Layer 11 of a small transformer language model trained on English Wikipedia (15 layers, counted from 0, width 128).
A neuron's activation on a vector x is GELU(gate . x) times (in . x), where the dot is the dot product.
The model reads these tokens: " U" "tt" "ar" " P" "ra" "de" "sh" " W" "iz" "ard" "s"

The vector x that enters this layer's MLP at each token. A number n stands for (n - 128) times 0.018.
0 " U": 67, 92, 60, 123, 125, 111, 165, 120, 141, 68, 77, 160, 138, 170, 98, 100, 146, 8, 167, 103, 104, 117, 107, 113, 136, 154, 181, 191, 86, 171, 99, 137, 96, 163, 165, 160, 151, 190, 60, 162, 28, 115, 204, 166, 139, 96, 122, 65, 167, 109, 132, 118, 124, 113, 131, 99, 92, 119, 115, 125, 109, 171, 168, 202, 116, 83, 124, 109, 106, 110, 161, 157, 115, 68, 102, 196, 158, 170, 201, 200, 141, 152, 113, 43, 179, 147, 58, 148, 130, 50, 142, 124, 62, 142, 227, 139, 107, 106, 86, 129, 117, 145, 110, 130, 128, 197, 127, 4, 117, 153, 78, 111, 132, 114, 35, 125, 25, 49, 101, 121, 162, 128, 131, 143, 153, 133, 130, 116
1 "tt": 58, 67, 84, 135, 141, 154, 115, 182, 123, 156, 54, 117, 149, 29, 86, 89, 57, 138, 103, 185, 93, 139, 121, 58, 150, 162, 128, 175, 223, 124, 109, 88, 196, 84, 120, 99, 175, 102, 108, 126, 94, 123, 197, 170, 134, 138, 91, 75, 166, 119, 115, 92, 127, 86, 74, 184, 146, 176, 81, 93, 44, 156, 159, 159, 163, 94, 159, 145, 95, 125, 104, 188, 194, 32, 170, 101, 107, 146, 151, 168, 150, 146, 69, 104, 135, 163, 129, 139, 145, 90, 124, 137, 151, 231, 165, 101, 132, 121, 115, 132, 141, 101, 179, 195, 124, 185, 90, 60, 132, 165, 117, 129, 94, 121, 108, 100, 86, 109, 137, 162, 101, 146, 126, 171, 19, 169, 163, 60
2 "ar": 86, 79, 96, 129, 161, 62, 114, 145, 130, 156, 93, 116, 138, 135, 151, 100, 111, 133, 106, 134, 111, 100, 144, 85, 112, 115, 152, 149, 124, 169, 55, 60, 134, 92, 172, 122, 153, 147, 145, 172, 54, 198, 196, 148, 138, 136, 167, 126, 133, 90, 61, 107, 143, 88, 151, 157, 97, 166, 139, 63, 116, 166, 166, 161, 143, 134, 194, 181, 126, 93, 118, 127, 124, 105, 187, 54, 102, 179, 110, 198, 47, 153, 90, 98, 112, 129, 119, 106, 115, 112, 178, 148, 40, 131, 183, 116, 193, 89, 58, 76, 161, 134, 162, 206, 177, 167, 131, 92, 144, 173, 136, 135, 144, 37, 149, 152, 164, 138, 137, 201, 128, 80, 148, 154, 21, 148, 174, 149
3 " P": 132, 98, 125, 112, 172, 154, 128, 163, 83, 197, 127, 186, 149, 74, 88, 102, 108, 153, 107, 171, 83, 150, 181, 128, 152, 71, 184, 170, 126, 137, 17, 105, 165, 153, 138, 79, 100, 146, 157, 178, 106, 138, 167, 135, 166, 97, 144, 52, 158, 85, 154, 103, 179, 81, 157, 99, 84, 168, 151, 109, 115, 112, 143, 173, 172, 137, 172, 134, 56, 100, 156, 98, 91, 128, 154, 120, 142, 100, 142, 157, 117, 114, 124, 125, 153, 139, 92, 135, 92, 38, 123, 142, 45, 140, 148, 144, 186, 141, 77, 95, 128, 120, 133, 189, 142, 162, 109, 95, 125, 175, 70, 70, 126, 82, 118, 147, 172, 111, 95, 152, 137, 161, 119, 122, 117, 144, 132, 62
4 "ra": 164, 58, 106, 92, 138, 104, 127, 175, 104, 187, 70, 141, 136, 174, 92, 114, 103, 176, 103, 150, 167, 77, 110, 135, 129, 108, 179, 135, 148, 195, 88, 30, 117, 132, 128, 97, 97, 155, 114, 123, 115, 184, 134, 154, 143, 84, 103, 90, 201, 114, 124, 114, 167, 89, 113, 117, 139, 207, 98, 131, 78, 157, 141, 138, 143, 127, 152, 71, 136, 105, 187, 153, 145, 75, 210, 112, 180, 167, 72, 169, 124, 156, 209, 115, 123, 127, 139, 113, 86, 102, 158, 109, 65, 144, 139, 174, 126, 116, 66, 71, 107, 169, 86, 115, 175, 131, 150, 68, 139, 179, 124, 114, 143, 104, 80, 155, 117, 142, 139, 175, 142, 83, 168, 130, 115, 112, 120, 97
5 "de": 151, 71, 113, 97, 144, 124, 90, 118, 123, 130, 71, 129, 99, 200, 88, 118, 119, 143, 92, 158, 143, 147, 203, 156, 87, 63, 166, 158, 128, 190, 89, 45, 93, 111, 113, 128, 157, 112, 111, 144, 68, 151, 205, 144, 148, 209, 155, 118, 174, 78, 157, 183, 87, 84, 126, 147, 119, 202, 83, 123, 8, 130, 172, 157, 134, 81, 198, 160, 108, 120, 124, 133, 110, 68, 171, 87, 169, 135, 80, 166, 163, 214, 132, 139, 97, 107, 44, 140, 103, 124, 144, 89, 81, 134, 122, 133, 229, 165, 53, 79, 128, 148, 129, 137, 119, 135, 83, 81, 128, 128, 85, 44, 78, 91, 70, 168, 149, 144, 142, 154, 175, 88, 151, 148, 123, 186, 143, 142
6 "sh": 115, 49, 79, 151, 122, 115, 124, 153, 203, 160, 62, 165, 107, 113, 97, 146, 93, 108, 106, 131, 110, 109, 137, 83, 135, 49, 188, 122, 170, 140, 116, 100, 93, 141, 88, 120, 182, 201, 83, 130, 133, 183, 201, 115, 132, 100, 221, 101, 161, 38, 176, 143, 105, 140, 127, 141, 141, 120, 105, 186, 113, 141, 105, 166, 199, 110, 142, 90, 83, 146, 132, 130, 116, 109, 224, 114, 96, 194, 99, 188, 151, 130, 106, 208, 131, 137, 90, 82, 107, 86, 168, 117, 118, 126, 97, 127, 113, 147, 76, 82, 98, 131, 98, 161, 93, 181, 146, 123, 114, 171, 69, 98, 112, 100, 80, 120, 152, 164, 128, 174, 92, 73, 189, 124, 66, 112, 54, 104
7 " W": 125, 84, 115, 76, 125, 128, 142, 164, 122, 149, 83, 151, 136, 72, 36, 113, 125, 71, 130, 106, 117, 146, 163, 108, 131, 70, 223, 170, 177, 100, 61, 138, 187, 84, 114, 68, 100, 127, 94, 146, 130, 111, 158, 112, 159, 64, 160, 98, 144, 87, 166, 117, 196, 142, 125, 183, 84, 122, 79, 79, 116, 120, 144, 160, 143, 137, 121, 129, 78, 107, 135, 102, 69, 119, 141, 144, 156, 145, 83, 199, 134, 140, 136, 110, 150, 127, 126, 143, 78, 98, 72, 129, 49, 136, 140, 121, 147, 177, 109, 90, 153, 146, 150, 176, 148, 162, 116, 92, 122, 158, 89, 130, 136, 102, 140, 130, 156, 166, 117, 143, 154, 119, 107, 191, 127, 144, 118, 61
8 "iz": 102, 88, 159, 105, 134, 83, 103, 139, 115, 199, 112, 170, 130, 82, 69, 91, 155, 137, 85, 131, 147, 130, 125, 104, 82, 148, 184, 136, 133, 106, 133, 114, 125, 100, 117, 74, 121, 143, 102, 206, 132, 121, 168, 93, 137, 152, 143, 104, 122, 146, 127, 108, 112, 129, 109, 112, 137, 172, 116, 108, 110, 128, 197, 177, 113, 187, 199, 158, 109, 145, 101, 148, 80, 81, 140, 119, 190, 152, 128, 164, 112, 128, 151, 150, 96, 187, 114, 83, 93, 125, 180, 178, 67, 200, 183, 144, 142, 172, 111, 108, 155, 133, 132, 214, 119, 196, 178, 66, 139, 196, 129, 168, 135, 109, 127, 145, 152, 137, 136, 126, 145, 85, 148, 175, 118, 151, 117, 167
9 "ard": 95, 83, 102, 80, 143, 111, 75, 94, 102, 137, 83, 167, 109, 139, 60, 93, 107, 149, 152, 165, 151, 159, 249, 115, 114, 118, 174, 147, 152, 120, 65, 62, 169, 104, 138, 81, 203, 109, 59, 154, 155, 102, 157, 129, 98, 92, 201, 94, 124, 139, 125, 111, 94, 181, 147, 50, 159, 68, 87, 171, 88, 135, 192, 131, 78, 115, 151, 109, 133, 122, 104, 85, 83, 108, 182, 114, 121, 150, 99, 123, 137, 137, 102, 116, 122, 147, 93, 124, 107, 186, 99, 163, 71, 171, 188, 107, 146, 145, 101, 112, 147, 145, 159, 184, 112, 185, 127, 56, 157, 172, 136, 135, 77, 78, 89, 118, 172, 150, 134, 178, 140, 129, 143, 178, 77, 128, 165, 111
10 "s": 137, 100, 124, 75, 46, 141, 118, 128, 118, 163, 97, 178, 115, 111, 66, 112, 147, 126, 76, 121, 139, 123, 154, 89, 136, 124, 189, 127, 152, 122, 109, 85, 125, 112, 85, 81, 178, 158, 107, 144, 127, 117, 187, 141, 94, 151, 233, 59, 133, 108, 173, 113, 74, 178, 89, 97, 94, 168, 132, 165, 125, 119, 155, 148, 150, 128, 160, 129, 103, 126, 97, 110, 123, 121, 208, 143, 136, 160, 148, 147, 102, 154, 136, 154, 102, 138, 112, 101, 125, 122, 113, 135, 137, 149, 199, 125, 155, 154, 74, 98, 111, 155, 100, 172, 139, 189, 104, 72, 156, 176, 105, 135, 84, 88, 89, 94, 164, 187, 161, 172, 124, 111, 127, 165, 68, 122, 91, 86

Each question shows the input weights of one neuron of the MLP. A number n stands for (n - 128) times 0.0096.

n343 gate: 95, 116, 144, 117, 140, 133, 134, 149, 107, 142, 143, 106, 127, 142, 150, 162, 113, 107, 137, 162, 117, 110, 81, 105, 151, 159, 125, 134, 135, 104, 139, 106, 117, 88, 141, 108, 123, 120, 117, 118, 118, 138, 103, 136, 100, 101, 158, 144, 89, 132, 132, 154, 107, 126, 130, 141, 120, 145, 152, 141, 157, 150, 159, 115, 133, 122, 107, 167, 91, 164, 130, 138, 82, 137, 149, 130, 146, 149, 137, 153, 140, 101, 93, 144, 128, 110, 144, 123, 111, 108, 151, 110, 105, 144, 124, 100, 106, 139, 122, 127, 151, 112, 141, 115, 105, 135, 106, 157, 127, 137, 123, 168, 148, 129, 109, 114, 151, 108, 99, 139, 158, 135, 132, 126, 146, 124, 111, 155
n343 in: 101, 138, 130, 122, 112, 90, 137, 123, 78, 130, 110, 151, 115, 167, 159, 152, 116, 58, 142, 138, 125, 115, 143, 118, 144, 119, 115, 175, 101, 135, 138, 172, 143, 90, 119, 135, 118, 116, 92, 130, 121, 141, 80, 132, 133, 118, 177, 147, 114, 160, 123, 118, 116, 121, 123, 107, 85, 118, 144, 140, 144, 127, 158, 167, 102, 151, 75, 98, 138, 134, 120, 144, 47, 168, 143, 125, 121, 105, 133, 145, 109, 134, 151, 120, 118, 165, 110, 109, 115, 100, 122, 128, 130, 181, 130, 111, 133, 99, 124, 165, 110, 168, 154, 144, 116, 124, 83, 158, 120, 135, 93, 115, 85, 136, 129, 87, 118, 141, 124, 125, 69, 116, 109, 119, 140, 157, 167, 112
On which token does it fire most, and how strongly? 4 "ra", at about 0.28

n219 gate: 149, 166, 138, 98, 125, 166, 155, 135, 161, 107, 174, 131, 85, 145, 87, 113, 104, 143, 128, 158, 71, 146, 110, 141, 102, 115, 153, 131, 142, 141, 143, 111, 124, 111, 127, 160, 134, 156, 121, 153, 116, 143, 136, 144, 123, 124, 132, 150, 131, 110, 155, 116, 140, 153, 133, 117, 120, 133, 122, 124, 150, 140, 121, 99, 162, 122, 157, 107, 128, 98, 92, 127, 133, 108, 102, 138, 156, 139, 154, 124, 137, 143, 101, 105, 106, 144, 146, 136, 138, 140, 98, 103, 90, 165, 61, 117, 81, 148, 154, 110, 122, 110, 120, 148, 163, 116, 95, 100, 141, 118, 156, 164, 161, 152, 144, 119, 149, 120, 154, 104, 154, 115, 119, 116, 124, 109, 161, 116
n219 in: 141, 99, 145, 110, 114, 131, 93, 166, 98, 138, 146, 141, 155, 160, 135, 143, 165, 139, 139, 110, 176, 190, 142, 150, 127, 88, 122, 131, 103, 144, 106, 192, 116, 142, 96, 162, 144, 154, 121, 132, 98, 169, 133, 138, 125, 139, 84, 94, 179, 118, 128, 156, 132, 119, 138, 140, 140, 115, 117, 128, 193, 121, 196, 130, 129, 105, 127, 114, 132, 129, 108, 119, 84, 137, 119, 130, 132, 119, 143, 182, 80, 131, 124, 122, 144, 138, 167, 132, 127, 109, 149, 78, 84, 137, 135, 160, 119, 124, 116, 99, 139, 115, 112, 146, 135, 107, 58, 149, 127, 143, 166, 110, 124, 139, 132, 143, 146, 120, 153, 123, 123, 141, 97, 130, 88, 124, 135, 144
On which token does it fire most? 7 " W"

n220 gate: 132, 117, 141, 148, 104, 122, 115, 129, 142, 112, 119, 112, 99, 163, 136, 153, 98, 155, 142, 130, 150, 178, 168, 129, 164, 122, 100, 133, 130, 133, 127, 108, 131, 137, 91, 100, 114, 115, 143, 150, 127, 173, 156, 134, 118, 116, 127, 129, 119, 94, 139, 149, 135, 143, 139, 113, 93, 109, 97, 158, 134, 148, 137, 133, 131, 117, 129, 128, 101, 136, 124, 114, 148, 151, 115, 125, 103, 151, 98, 94, 141, 121, 113, 111, 107, 109, 133, 102, 137, 120, 100, 113, 104, 146, 137, 123, 115, 130, 132, 74, 116, 146, 135, 118, 124, 116, 103, 127, 125, 140, 154, 127, 126, 136, 129, 120, 156, 119, 170, 127, 97, 121, 113, 82, 99, 118, 106, 131
n220 in: 136, 119, 145, 131, 87, 111, 151, 142, 140, 92, 121, 144, 143, 105, 145, 85, 86, 156, 180, 123, 114, 135, 168, 127, 172, 113, 126, 127, 142, 140, 132, 131, 136, 131, 161, 154, 109, 136, 134, 127, 135, 136, 153, 160, 127, 109, 126, 130, 101, 81, 144, 143, 115, 118, 144, 96, 98, 136, 108, 148, 132, 111, 160, 139, 116, 112, 120, 150, 100, 129, 124, 110, 162, 173, 167, 129, 131, 105, 127, 148, 168, 109, 134, 135, 111, 103, 138, 146, 129, 115, 104, 179, 149, 109, 81, 101, 106, 135, 116, 114, 101, 154, 119, 118, 121, 142, 135, 169, 159, 132, 147, 164, 125, 103, 149, 117, 123, 135, 165, 89, 92, 129, 148, 124, 82, 175, 155, 122
Its two highest activations, in order, are on tokens 6 "sh", 9 "ard"

n49 gate: 132, 138, 108, 143, 117, 104, 100, 130, 132, 104, 113, 135, 77, 147, 177, 140, 176, 156, 117, 103, 125, 146, 114, 130, 139, 147, 154, 164, 130, 165, 146, 108, 141, 147, 109, 163, 158, 162, 155, 78, 122, 99, 65, 96, 154, 140, 161, 150, 166, 129, 137, 101, 99, 83, 102, 143, 106, 118, 107, 136, 155, 136, 133, 98, 150, 108, 135, 102, 121, 118, 96, 99, 156, 150, 135, 68, 153, 146, 102, 85, 124, 127, 151, 141, 143, 114, 113, 117, 124, 101, 81, 167, 82, 116, 160, 160, 161, 147, 148, 136, 116, 135, 112, 106, 137, 141, 170, 152, 155, 127, 148, 174, 150, 124, 146, 142, 129, 129, 132, 136, 110, 123, 141, 150, 129, 112, 148, 130
n49 in: 142, 110, 115, 133, 132, 77, 105, 108, 141, 156, 154, 132, 142, 100, 152, 84, 104, 123, 113, 132, 133, 127, 121, 141, 74, 112, 96, 129, 140, 117, 105, 142, 100, 112, 132, 155, 91, 107, 140, 149, 120, 129, 153, 120, 67, 132, 103, 101, 116, 124, 143, 109, 140, 82, 128, 160, 111, 129, 122, 138, 152, 110, 139, 185, 94, 156, 113, 151, 114, 122, 157, 171, 139, 117, 135, 129, 136, 129, 135, 143, 149, 125, 106, 108, 133, 108, 55, 96, 121, 157, 116, 117, 164, 110, 110, 118, 104, 83, 141, 88, 127, 83, 70, 118, 119, 100, 103, 132, 119, 153, 137, 109, 123, 117, 96, 152, 173, 124, 133, 94, 83, 110, 69, 101, 135, 124, 138, 132
Its three highest activations, in order, are on tokens 9 "ard", 2 "ar", 7 " W"

n439 gate: 168, 97, 191, 138, 108, 133, 132, 153, 114, 102, 134, 139, 91, 135, 143, 174, 129, 140, 118, 138, 132, 136, 153, 114, 113, 139, 153, 114, 112, 159, 170, 149, 168, 132, 126, 150, 110, 152, 90, 116, 109, 145, 102, 117, 135, 79, 147, 194, 158, 124, 120, 115, 96, 129, 105, 152, 110, 86, 113, 167, 131, 126, 113, 101, 143, 72, 136, 135, 150, 122, 114, 108, 123, 150, 73, 127, 150, 115, 94, 136, 98, 92, 133, 107, 134, 121, 110, 164, 94, 173, 133, 133, 124, 81, 82, 145, 124, 139, 103, 162, 133, 111, 140, 132, 121, 102, 138, 135, 68, 113, 91, 179, 126, 152, 99, 135, 135, 149, 121, 98, 152, 131, 134, 124, 166, 146, 124, 132
n439 in: 103, 126, 158, 135, 109, 123, 64, 155, 112, 126, 140, 123, 165, 91, 124, 92, 179, 157, 122, 163, 122, 116, 134, 87, 138, 151, 54, 105, 97, 152, 162, 85, 149, 152, 133, 130, 129, 161, 115, 165, 141, 129, 133, 139, 144, 115, 104, 85, 165, 123, 115, 110, 157, 138, 179, 97, 85, 120, 132, 118, 137, 106, 128, 148, 131, 141, 94, 77, 96, 137, 102, 110, 118, 175, 151, 117, 92, 103, 105, 128, 134, 164, 150, 110, 116, 149, 144, 136, 111, 89, 112, 87, 89, 131, 130, 105, 147, 134, 141, 88, 124, 141, 148, 135, 111, 133, 118, 127, 127, 100, 128, 165, 137, 197, 102, 133, 197, 81, 127, 107, 152, 106, 171, 91, 87, 147, 130, 99
On which token does it fire most? 5 "de"

n393 gate: 125, 128, 148, 109, 132, 112, 103, 110, 149, 99, 145, 150, 120, 115, 136, 154, 99, 137, 174, 108, 149, 125, 169, 132, 102, 122, 103, 124, 133, 128, 177, 174, 117, 98, 92, 163, 156, 121, 138, 102, 145, 138, 140, 120, 123, 94, 111, 129, 122, 142, 134, 132, 94, 125, 146, 91, 118, 118, 127, 171, 135, 119, 141, 114, 131, 115, 139, 183, 168, 97, 174, 112, 150, 170, 146, 112, 61, 166, 94, 124, 96, 146, 121, 125, 149, 129, 148, 99, 136, 149, 172, 136, 128, 124, 151, 173, 114, 137, 127, 134, 151, 87, 127, 166, 108, 137, 108, 180, 127, 202, 139, 135, 82, 122, 132, 129, 163, 133, 128, 145, 105, 110, 133, 112, 115, 130, 87, 93
n393 in: 137, 131, 127, 139, 134, 103, 61, 121, 154, 155, 125, 166, 153, 74, 66, 164, 100, 167, 161, 109, 112, 102, 125, 151, 140, 93, 97, 140, 145, 142, 137, 201, 145, 91, 114, 216, 124, 105, 128, 137, 143, 168, 144, 111, 101, 105, 100, 133, 117, 147, 145, 122, 127, 149, 126, 85, 171, 113, 103, 130, 147, 148, 116, 111, 159, 152, 125, 159, 131, 120, 155, 100, 127, 157, 176, 133, 91, 163, 107, 60, 126, 127, 159, 126, 155, 98, 132, 69, 79, 131, 116, 130, 129, 154, 95, 170, 110, 159, 92, 125, 156, 121, 125, 149, 156, 130, 132, 148, 109, 165, 160, 128, 133, 85, 80, 125, 153, 142, 123, 161, 119, 115, 142, 109, 90, 83, 134, 120
On which token does it fire most? 6 "sh"

n384 gate: 120, 130, 122, 124, 131, 140, 63, 136, 117, 129, 111, 147, 108, 106, 100, 113, 84, 86, 130, 129, 124, 139, 145, 127, 131, 136, 127, 124, 118, 115, 127, 142, 135, 98, 105, 124, 127, 169, 167, 144, 127, 106, 125, 139, 161, 105, 141, 129, 109, 107, 127, 140, 162, 111, 137, 133, 133, 104, 101, 129, 122, 139, 132, 49, 124, 144, 99, 161, 137, 131, 109, 104, 141, 150, 97, 144, 107, 107, 116, 105, 147, 138, 125, 92, 147, 130, 98, 55, 146, 114, 156, 114, 122, 131, 167, 175, 142, 130, 113, 96, 154, 197, 128, 113, 120, 129, 115, 136, 131, 144, 188, 145, 130, 93, 63, 108, 140, 131, 138, 117, 133, 131, 131, 105, 109, 112, 147, 119
n384 in: 127, 177, 124, 111, 92, 106, 139, 137, 168, 138, 112, 110, 120, 134, 110, 147, 84, 116, 127, 150, 178, 151, 120, 128, 144, 160, 144, 163, 142, 181, 157, 115, 121, 119, 98, 161, 88, 133, 147, 142, 115, 149, 178, 186, 116, 118, 120, 150, 165, 143, 149, 147, 138, 118, 118, 160, 132, 134, 130, 135, 121, 153, 126, 94, 124, 141, 105, 121, 91, 145, 75, 71, 137, 142, 125, 151, 149, 110, 118, 128, 119, 155, 127, 137, 67, 97, 167, 142, 87, 141, 140, 149, 76, 129, 174, 155, 138, 158, 110, 98, 115, 134, 160, 140, 83, 129, 110, 135, 130, 79, 107, 118, 132, 144, 150, 121, 116, 163, 124, 101, 100, 137, 106, 137, 154, 137, 147, 108
Its two highest activations, in order, are on tokens 7 " W", 10 "s"

n369 gate: 120, 150, 127, 102, 167, 148, 136, 78, 146, 125, 132, 141, 132, 143, 78, 140, 97, 82, 86, 125, 107, 161, 114, 152, 132, 147, 75, 148, 102, 111, 140, 171, 159, 127, 119, 147, 95, 132, 122, 106, 151, 137, 144, 83, 81, 107, 142, 169, 108, 144, 154, 134, 136, 126, 125, 104, 103, 116, 104, 120, 108, 141, 132, 133, 175, 119, 91, 85, 115, 126, 120, 142, 132, 123, 168, 156, 127, 104, 107, 115, 120, 100, 121, 159, 122, 86, 120, 126, 93, 96, 156, 129, 144, 112, 127, 117, 123, 101, 114, 75, 110, 123, 155, 160, 150, 144, 149, 113, 159, 143, 135, 144, 157, 133, 136, 150, 124, 139, 134, 114, 129, 127, 183, 188, 101, 167, 132, 121
n369 in: 133, 126, 135, 143, 135, 132, 115, 81, 150, 148, 108, 110, 113, 89, 126, 136, 105, 86, 123, 70, 132, 113, 134, 101, 113, 150, 127, 104, 111, 100, 119, 162, 104, 134, 109, 159, 145, 97, 111, 125, 111, 150, 170, 94, 145, 132, 135, 123, 99, 110, 129, 156, 153, 120, 84, 168, 120, 187, 138, 94, 106, 141, 138, 162, 99, 132, 116, 97, 130, 119, 170, 187, 165, 149, 157, 116, 143, 107, 114, 115, 192, 110, 173, 114, 149, 124, 123, 65, 109, 130, 121, 119, 91, 108, 126, 160, 135, 115, 108, 120, 127, 117, 102, 126, 103, 124, 155, 142, 82, 160, 109, 75, 159, 107, 117, 104, 151, 140, 148, 146, 154, 129, 82, 153, 120, 104, 97, 143
Its two highest activations, in order, are on tokens 6 "sh", 7 " W"

n378 gate: 140, 145, 81, 146, 101, 101, 162, 141, 129, 146, 109, 126, 127, 162, 146, 181, 132, 126, 101, 148, 130, 107, 163, 158, 152, 132, 131, 143, 127, 97, 142, 144, 182, 140, 129, 138, 147, 169, 126, 115, 131, 156, 131, 128, 162, 120, 127, 126, 116, 143, 127, 169, 129, 146, 130, 136, 148, 137, 143, 120, 135, 121, 126, 116, 102, 97, 113, 126, 103, 106, 136, 113, 137, 93, 139, 103, 142, 154, 152, 146, 157, 150, 141, 105, 128, 141, 162, 103, 156, 138, 145, 92, 124, 76, 148, 134, 141, 147, 138, 115, 155, 143, 112, 111, 135, 135, 113, 126, 147, 125, 121, 125, 127, 143, 106, 146, 110, 144, 135, 87, 124, 117, 144, 115, 116, 156, 116, 124
n378 in: 122, 149, 141, 138, 141, 129, 141, 135, 120, 136, 145, 115, 130, 116, 167, 127, 120, 108, 100, 105, 141, 123, 145, 101, 121, 145, 132, 134, 114, 118, 111, 91, 119, 141, 129, 107, 150, 83, 114, 129, 165, 60, 99, 107, 169, 117, 139, 166, 132, 129, 93, 104, 200, 104, 154, 106, 109, 136, 143, 166, 122, 105, 156, 160, 127, 119, 145, 86, 184, 157, 119, 134, 105, 141, 137, 131, 134, 135, 114, 131, 101, 135, 105, 131, 149, 156, 92, 153, 147, 126, 156, 114, 116, 128, 158, 128, 157, 135, 108, 99, 142, 156, 95, 144, 155, 105, 115, 111, 165, 165, 115, 156, 160, 107, 123, 131, 129, 150, 163, 102, 132, 154, 142, 137, 153, 117, 115, 111
Its two highest activations, in order, are on tokens 4 "ra", 0 " U"

n111 gate: 159, 127, 113, 103, 130, 119, 181, 131, 122, 116, 141, 124, 176, 126, 84, 157, 126, 113, 118, 141, 93, 153, 135, 131, 124, 104, 86, 115, 142, 140, 124, 138, 143, 140, 114, 135, 119, 132, 150, 119, 146, 129, 150, 125, 157, 117, 129, 129, 132, 140, 168, 111, 156, 75, 102, 131, 132, 120, 121, 131, 82, 145, 132, 127, 109, 117, 125, 155, 106, 129, 160, 155, 136, 111, 130, 140, 142, 157, 152, 123, 159, 113, 103, 136, 129, 138, 153, 119, 138, 135, 165, 113, 156, 107, 144, 93, 161, 120, 110, 154, 137, 137, 122, 107, 128, 106, 103, 132, 131, 148, 149, 134, 113, 121, 105, 133, 122, 142, 150, 106, 104, 123, 117, 160, 159, 132, 121, 133
n111 in: 85, 147, 127, 145, 128, 120, 116, 129, 112, 152, 113, 111, 141, 124, 129, 146, 150, 106, 161, 141, 158, 115, 158, 106, 88, 159, 101, 142, 79, 115, 172, 120, 88, 129, 142, 166, 129, 103, 151, 121, 121, 174, 168, 82, 97, 102, 151, 132, 135, 186, 129, 121, 140, 125, 144, 115, 139, 120, 154, 149, 121, 102, 139, 202, 100, 160, 127, 142, 124, 119, 117, 158, 114, 166, 142, 108, 111, 117, 107, 168, 134, 134, 132, 120, 134, 83, 125, 98, 124, 116, 125, 112, 118, 131, 139, 125, 116, 158, 149, 119, 120, 105, 186, 102, 105, 133, 112, 100, 121, 148, 130, 103, 114, 97, 123, 86, 124, 97, 127, 115, 147, 73, 143, 152, 107, 131, 106, 89
Its three highest activations, in order, are on tokens 0 " U", 5 "de", 1 "tt"

n402 gate: 131, 139, 151, 215, 129, 124, 115, 132, 107, 113, 124, 134, 155, 117, 160, 142, 145, 156, 135, 132, 129, 126, 119, 157, 146, 101, 149, 140, 116, 190, 95, 91, 139, 186, 96, 127, 139, 67, 147, 103, 100, 105, 124, 124, 119, 114, 148, 155, 87, 94, 112, 109, 121, 139, 119, 129, 114, 88, 135, 157, 155, 134, 122, 149, 97, 125, 127, 140, 119, 183, 132, 110, 140, 122, 121, 193, 105, 136, 122, 81, 141, 125, 148, 147, 147, 144, 143, 140, 127, 114, 145, 135, 150, 136, 98, 152, 103, 152, 128, 116, 152, 125, 123, 112, 93, 139, 120, 166, 122, 113, 172, 132, 149, 128, 77, 120, 135, 107, 110, 144, 132, 101, 130, 105, 168, 168, 120, 124
n402 in: 96, 124, 156, 78, 176, 118, 126, 105, 110, 151, 121, 146, 111, 85, 132, 113, 130, 130, 61, 85, 130, 126, 75, 105, 113, 163, 133, 93, 98, 114, 138, 115, 97, 123, 112, 107, 166, 110, 133, 127, 123, 83, 108, 127, 143, 133, 101, 125, 116, 134, 146, 126, 105, 147, 110, 128, 170, 123, 82, 93, 116, 107, 118, 88, 101, 100, 176, 122, 135, 117, 103, 149, 117, 201, 108, 120, 134, 132, 133, 99, 85, 100, 162, 147, 137, 97, 113, 149, 96, 114, 117, 149, 150, 115, 139, 154, 113, 81, 148, 131, 140, 68, 118, 148, 141, 142, 147, 142, 130, 156, 90, 76, 189, 137, 140, 156, 110, 165, 140, 135, 98, 154, 119, 145, 112, 95, 132, 96
Its three highest activations, in order, are on tokens 0 " U", 6 "sh", 5 "de"

n364 gate: 139, 98, 141, 127, 165, 102, 99, 129, 159, 107, 119, 147, 103, 142, 199, 116, 162, 138, 143, 106, 93, 161, 119, 164, 127, 139, 101, 128, 141, 130, 93, 146, 154, 88, 116, 156, 102, 112, 129, 117, 111, 147, 138, 110, 141, 105, 147, 130, 147, 137, 123, 117, 111, 94, 102, 99, 159, 113, 159, 100, 122, 120, 148, 100, 144, 131, 137, 128, 118, 99, 135, 131, 149, 115, 162, 110, 156, 146, 129, 189, 139, 119, 115, 158, 128, 113, 109, 131, 123, 122, 96, 143, 137, 148, 126, 106, 119, 155, 113, 131, 148, 137, 93, 104, 135, 143, 160, 157, 94, 188, 134, 116, 114, 159, 144, 107, 167, 147, 119, 104, 156, 167, 138, 128, 141, 120, 120, 99
n364 in: 112, 86, 116, 132, 146, 129, 146, 152, 155, 147, 144, 161, 155, 148, 99, 104, 82, 145, 90, 123, 140, 145, 168, 135, 105, 117, 126, 121, 153, 123, 119, 127, 94, 141, 158, 123, 116, 135, 120, 139, 120, 62, 110, 179, 117, 151, 110, 110, 144, 168, 136, 138, 118, 122, 141, 165, 125, 183, 142, 144, 98, 149, 114, 140, 101, 105, 118, 109, 104, 178, 124, 102, 123, 130, 121, 172, 107, 119, 124, 122, 177, 111, 127, 131, 133, 129, 130, 116, 160, 150, 92, 121, 74, 149, 78, 150, 116, 122, 162, 138, 126, 140, 127, 126, 171, 142, 105, 75, 184, 95, 156, 134, 124, 107, 139, 131, 81, 154, 106, 169, 102, 112, 125, 130, 115, 151, 101, 112
On which token does it fire most? 3 " P"

n309 gate: 122, 138, 148, 126, 157, 156, 145, 127, 130, 86, 128, 95, 80, 96, 80, 139, 159, 145, 151, 107, 152, 157, 96, 106, 124, 151, 135, 127, 66, 99, 135, 126, 106, 62, 175, 108, 174, 100, 125, 122, 115, 94, 126, 86, 97, 136, 118, 121, 111, 154, 117, 129, 120, 112, 163, 148, 113, 144, 113, 129, 107, 159, 88, 157, 113, 182, 139, 136, 139, 121, 107, 165, 154, 131, 117, 130, 156, 180, 88, 119, 135, 123, 111, 114, 101, 152, 94, 95, 120, 93, 141, 154, 101, 76, 109, 124, 126, 132, 143, 90, 133, 81, 129, 139, 139, 96, 156, 155, 120, 156, 174, 115, 133, 152, 89, 129, 135, 172, 138, 118, 98, 148, 113, 122, 125, 146, 145, 113
n309 in: 118, 149, 135, 144, 132, 110, 152, 138, 146, 149, 140, 113, 138, 153, 165, 148, 130, 119, 80, 82, 122, 79, 119, 143, 160, 127, 131, 120, 89, 168, 177, 113, 122, 154, 153, 107, 132, 155, 125, 111, 120, 130, 113, 133, 109, 148, 141, 98, 99, 87, 150, 68, 138, 147, 171, 116, 136, 124, 127, 159, 130, 125, 114, 113, 162, 118, 126, 156, 106, 130, 139, 189, 151, 77, 181, 98, 105, 128, 78, 140, 123, 111, 116, 150, 69, 93, 108, 167, 119, 100, 162, 114, 146, 120, 120, 145, 115, 143, 120, 136, 131, 101, 140, 189, 107, 128, 136, 98, 89, 126, 187, 135, 108, 107, 91, 110, 124, 153, 104, 90, 114, 126, 106, 136, 127, 99, 141, 113
Its two highest activations, in order, are on tokens 2 "ar", 9 "ard"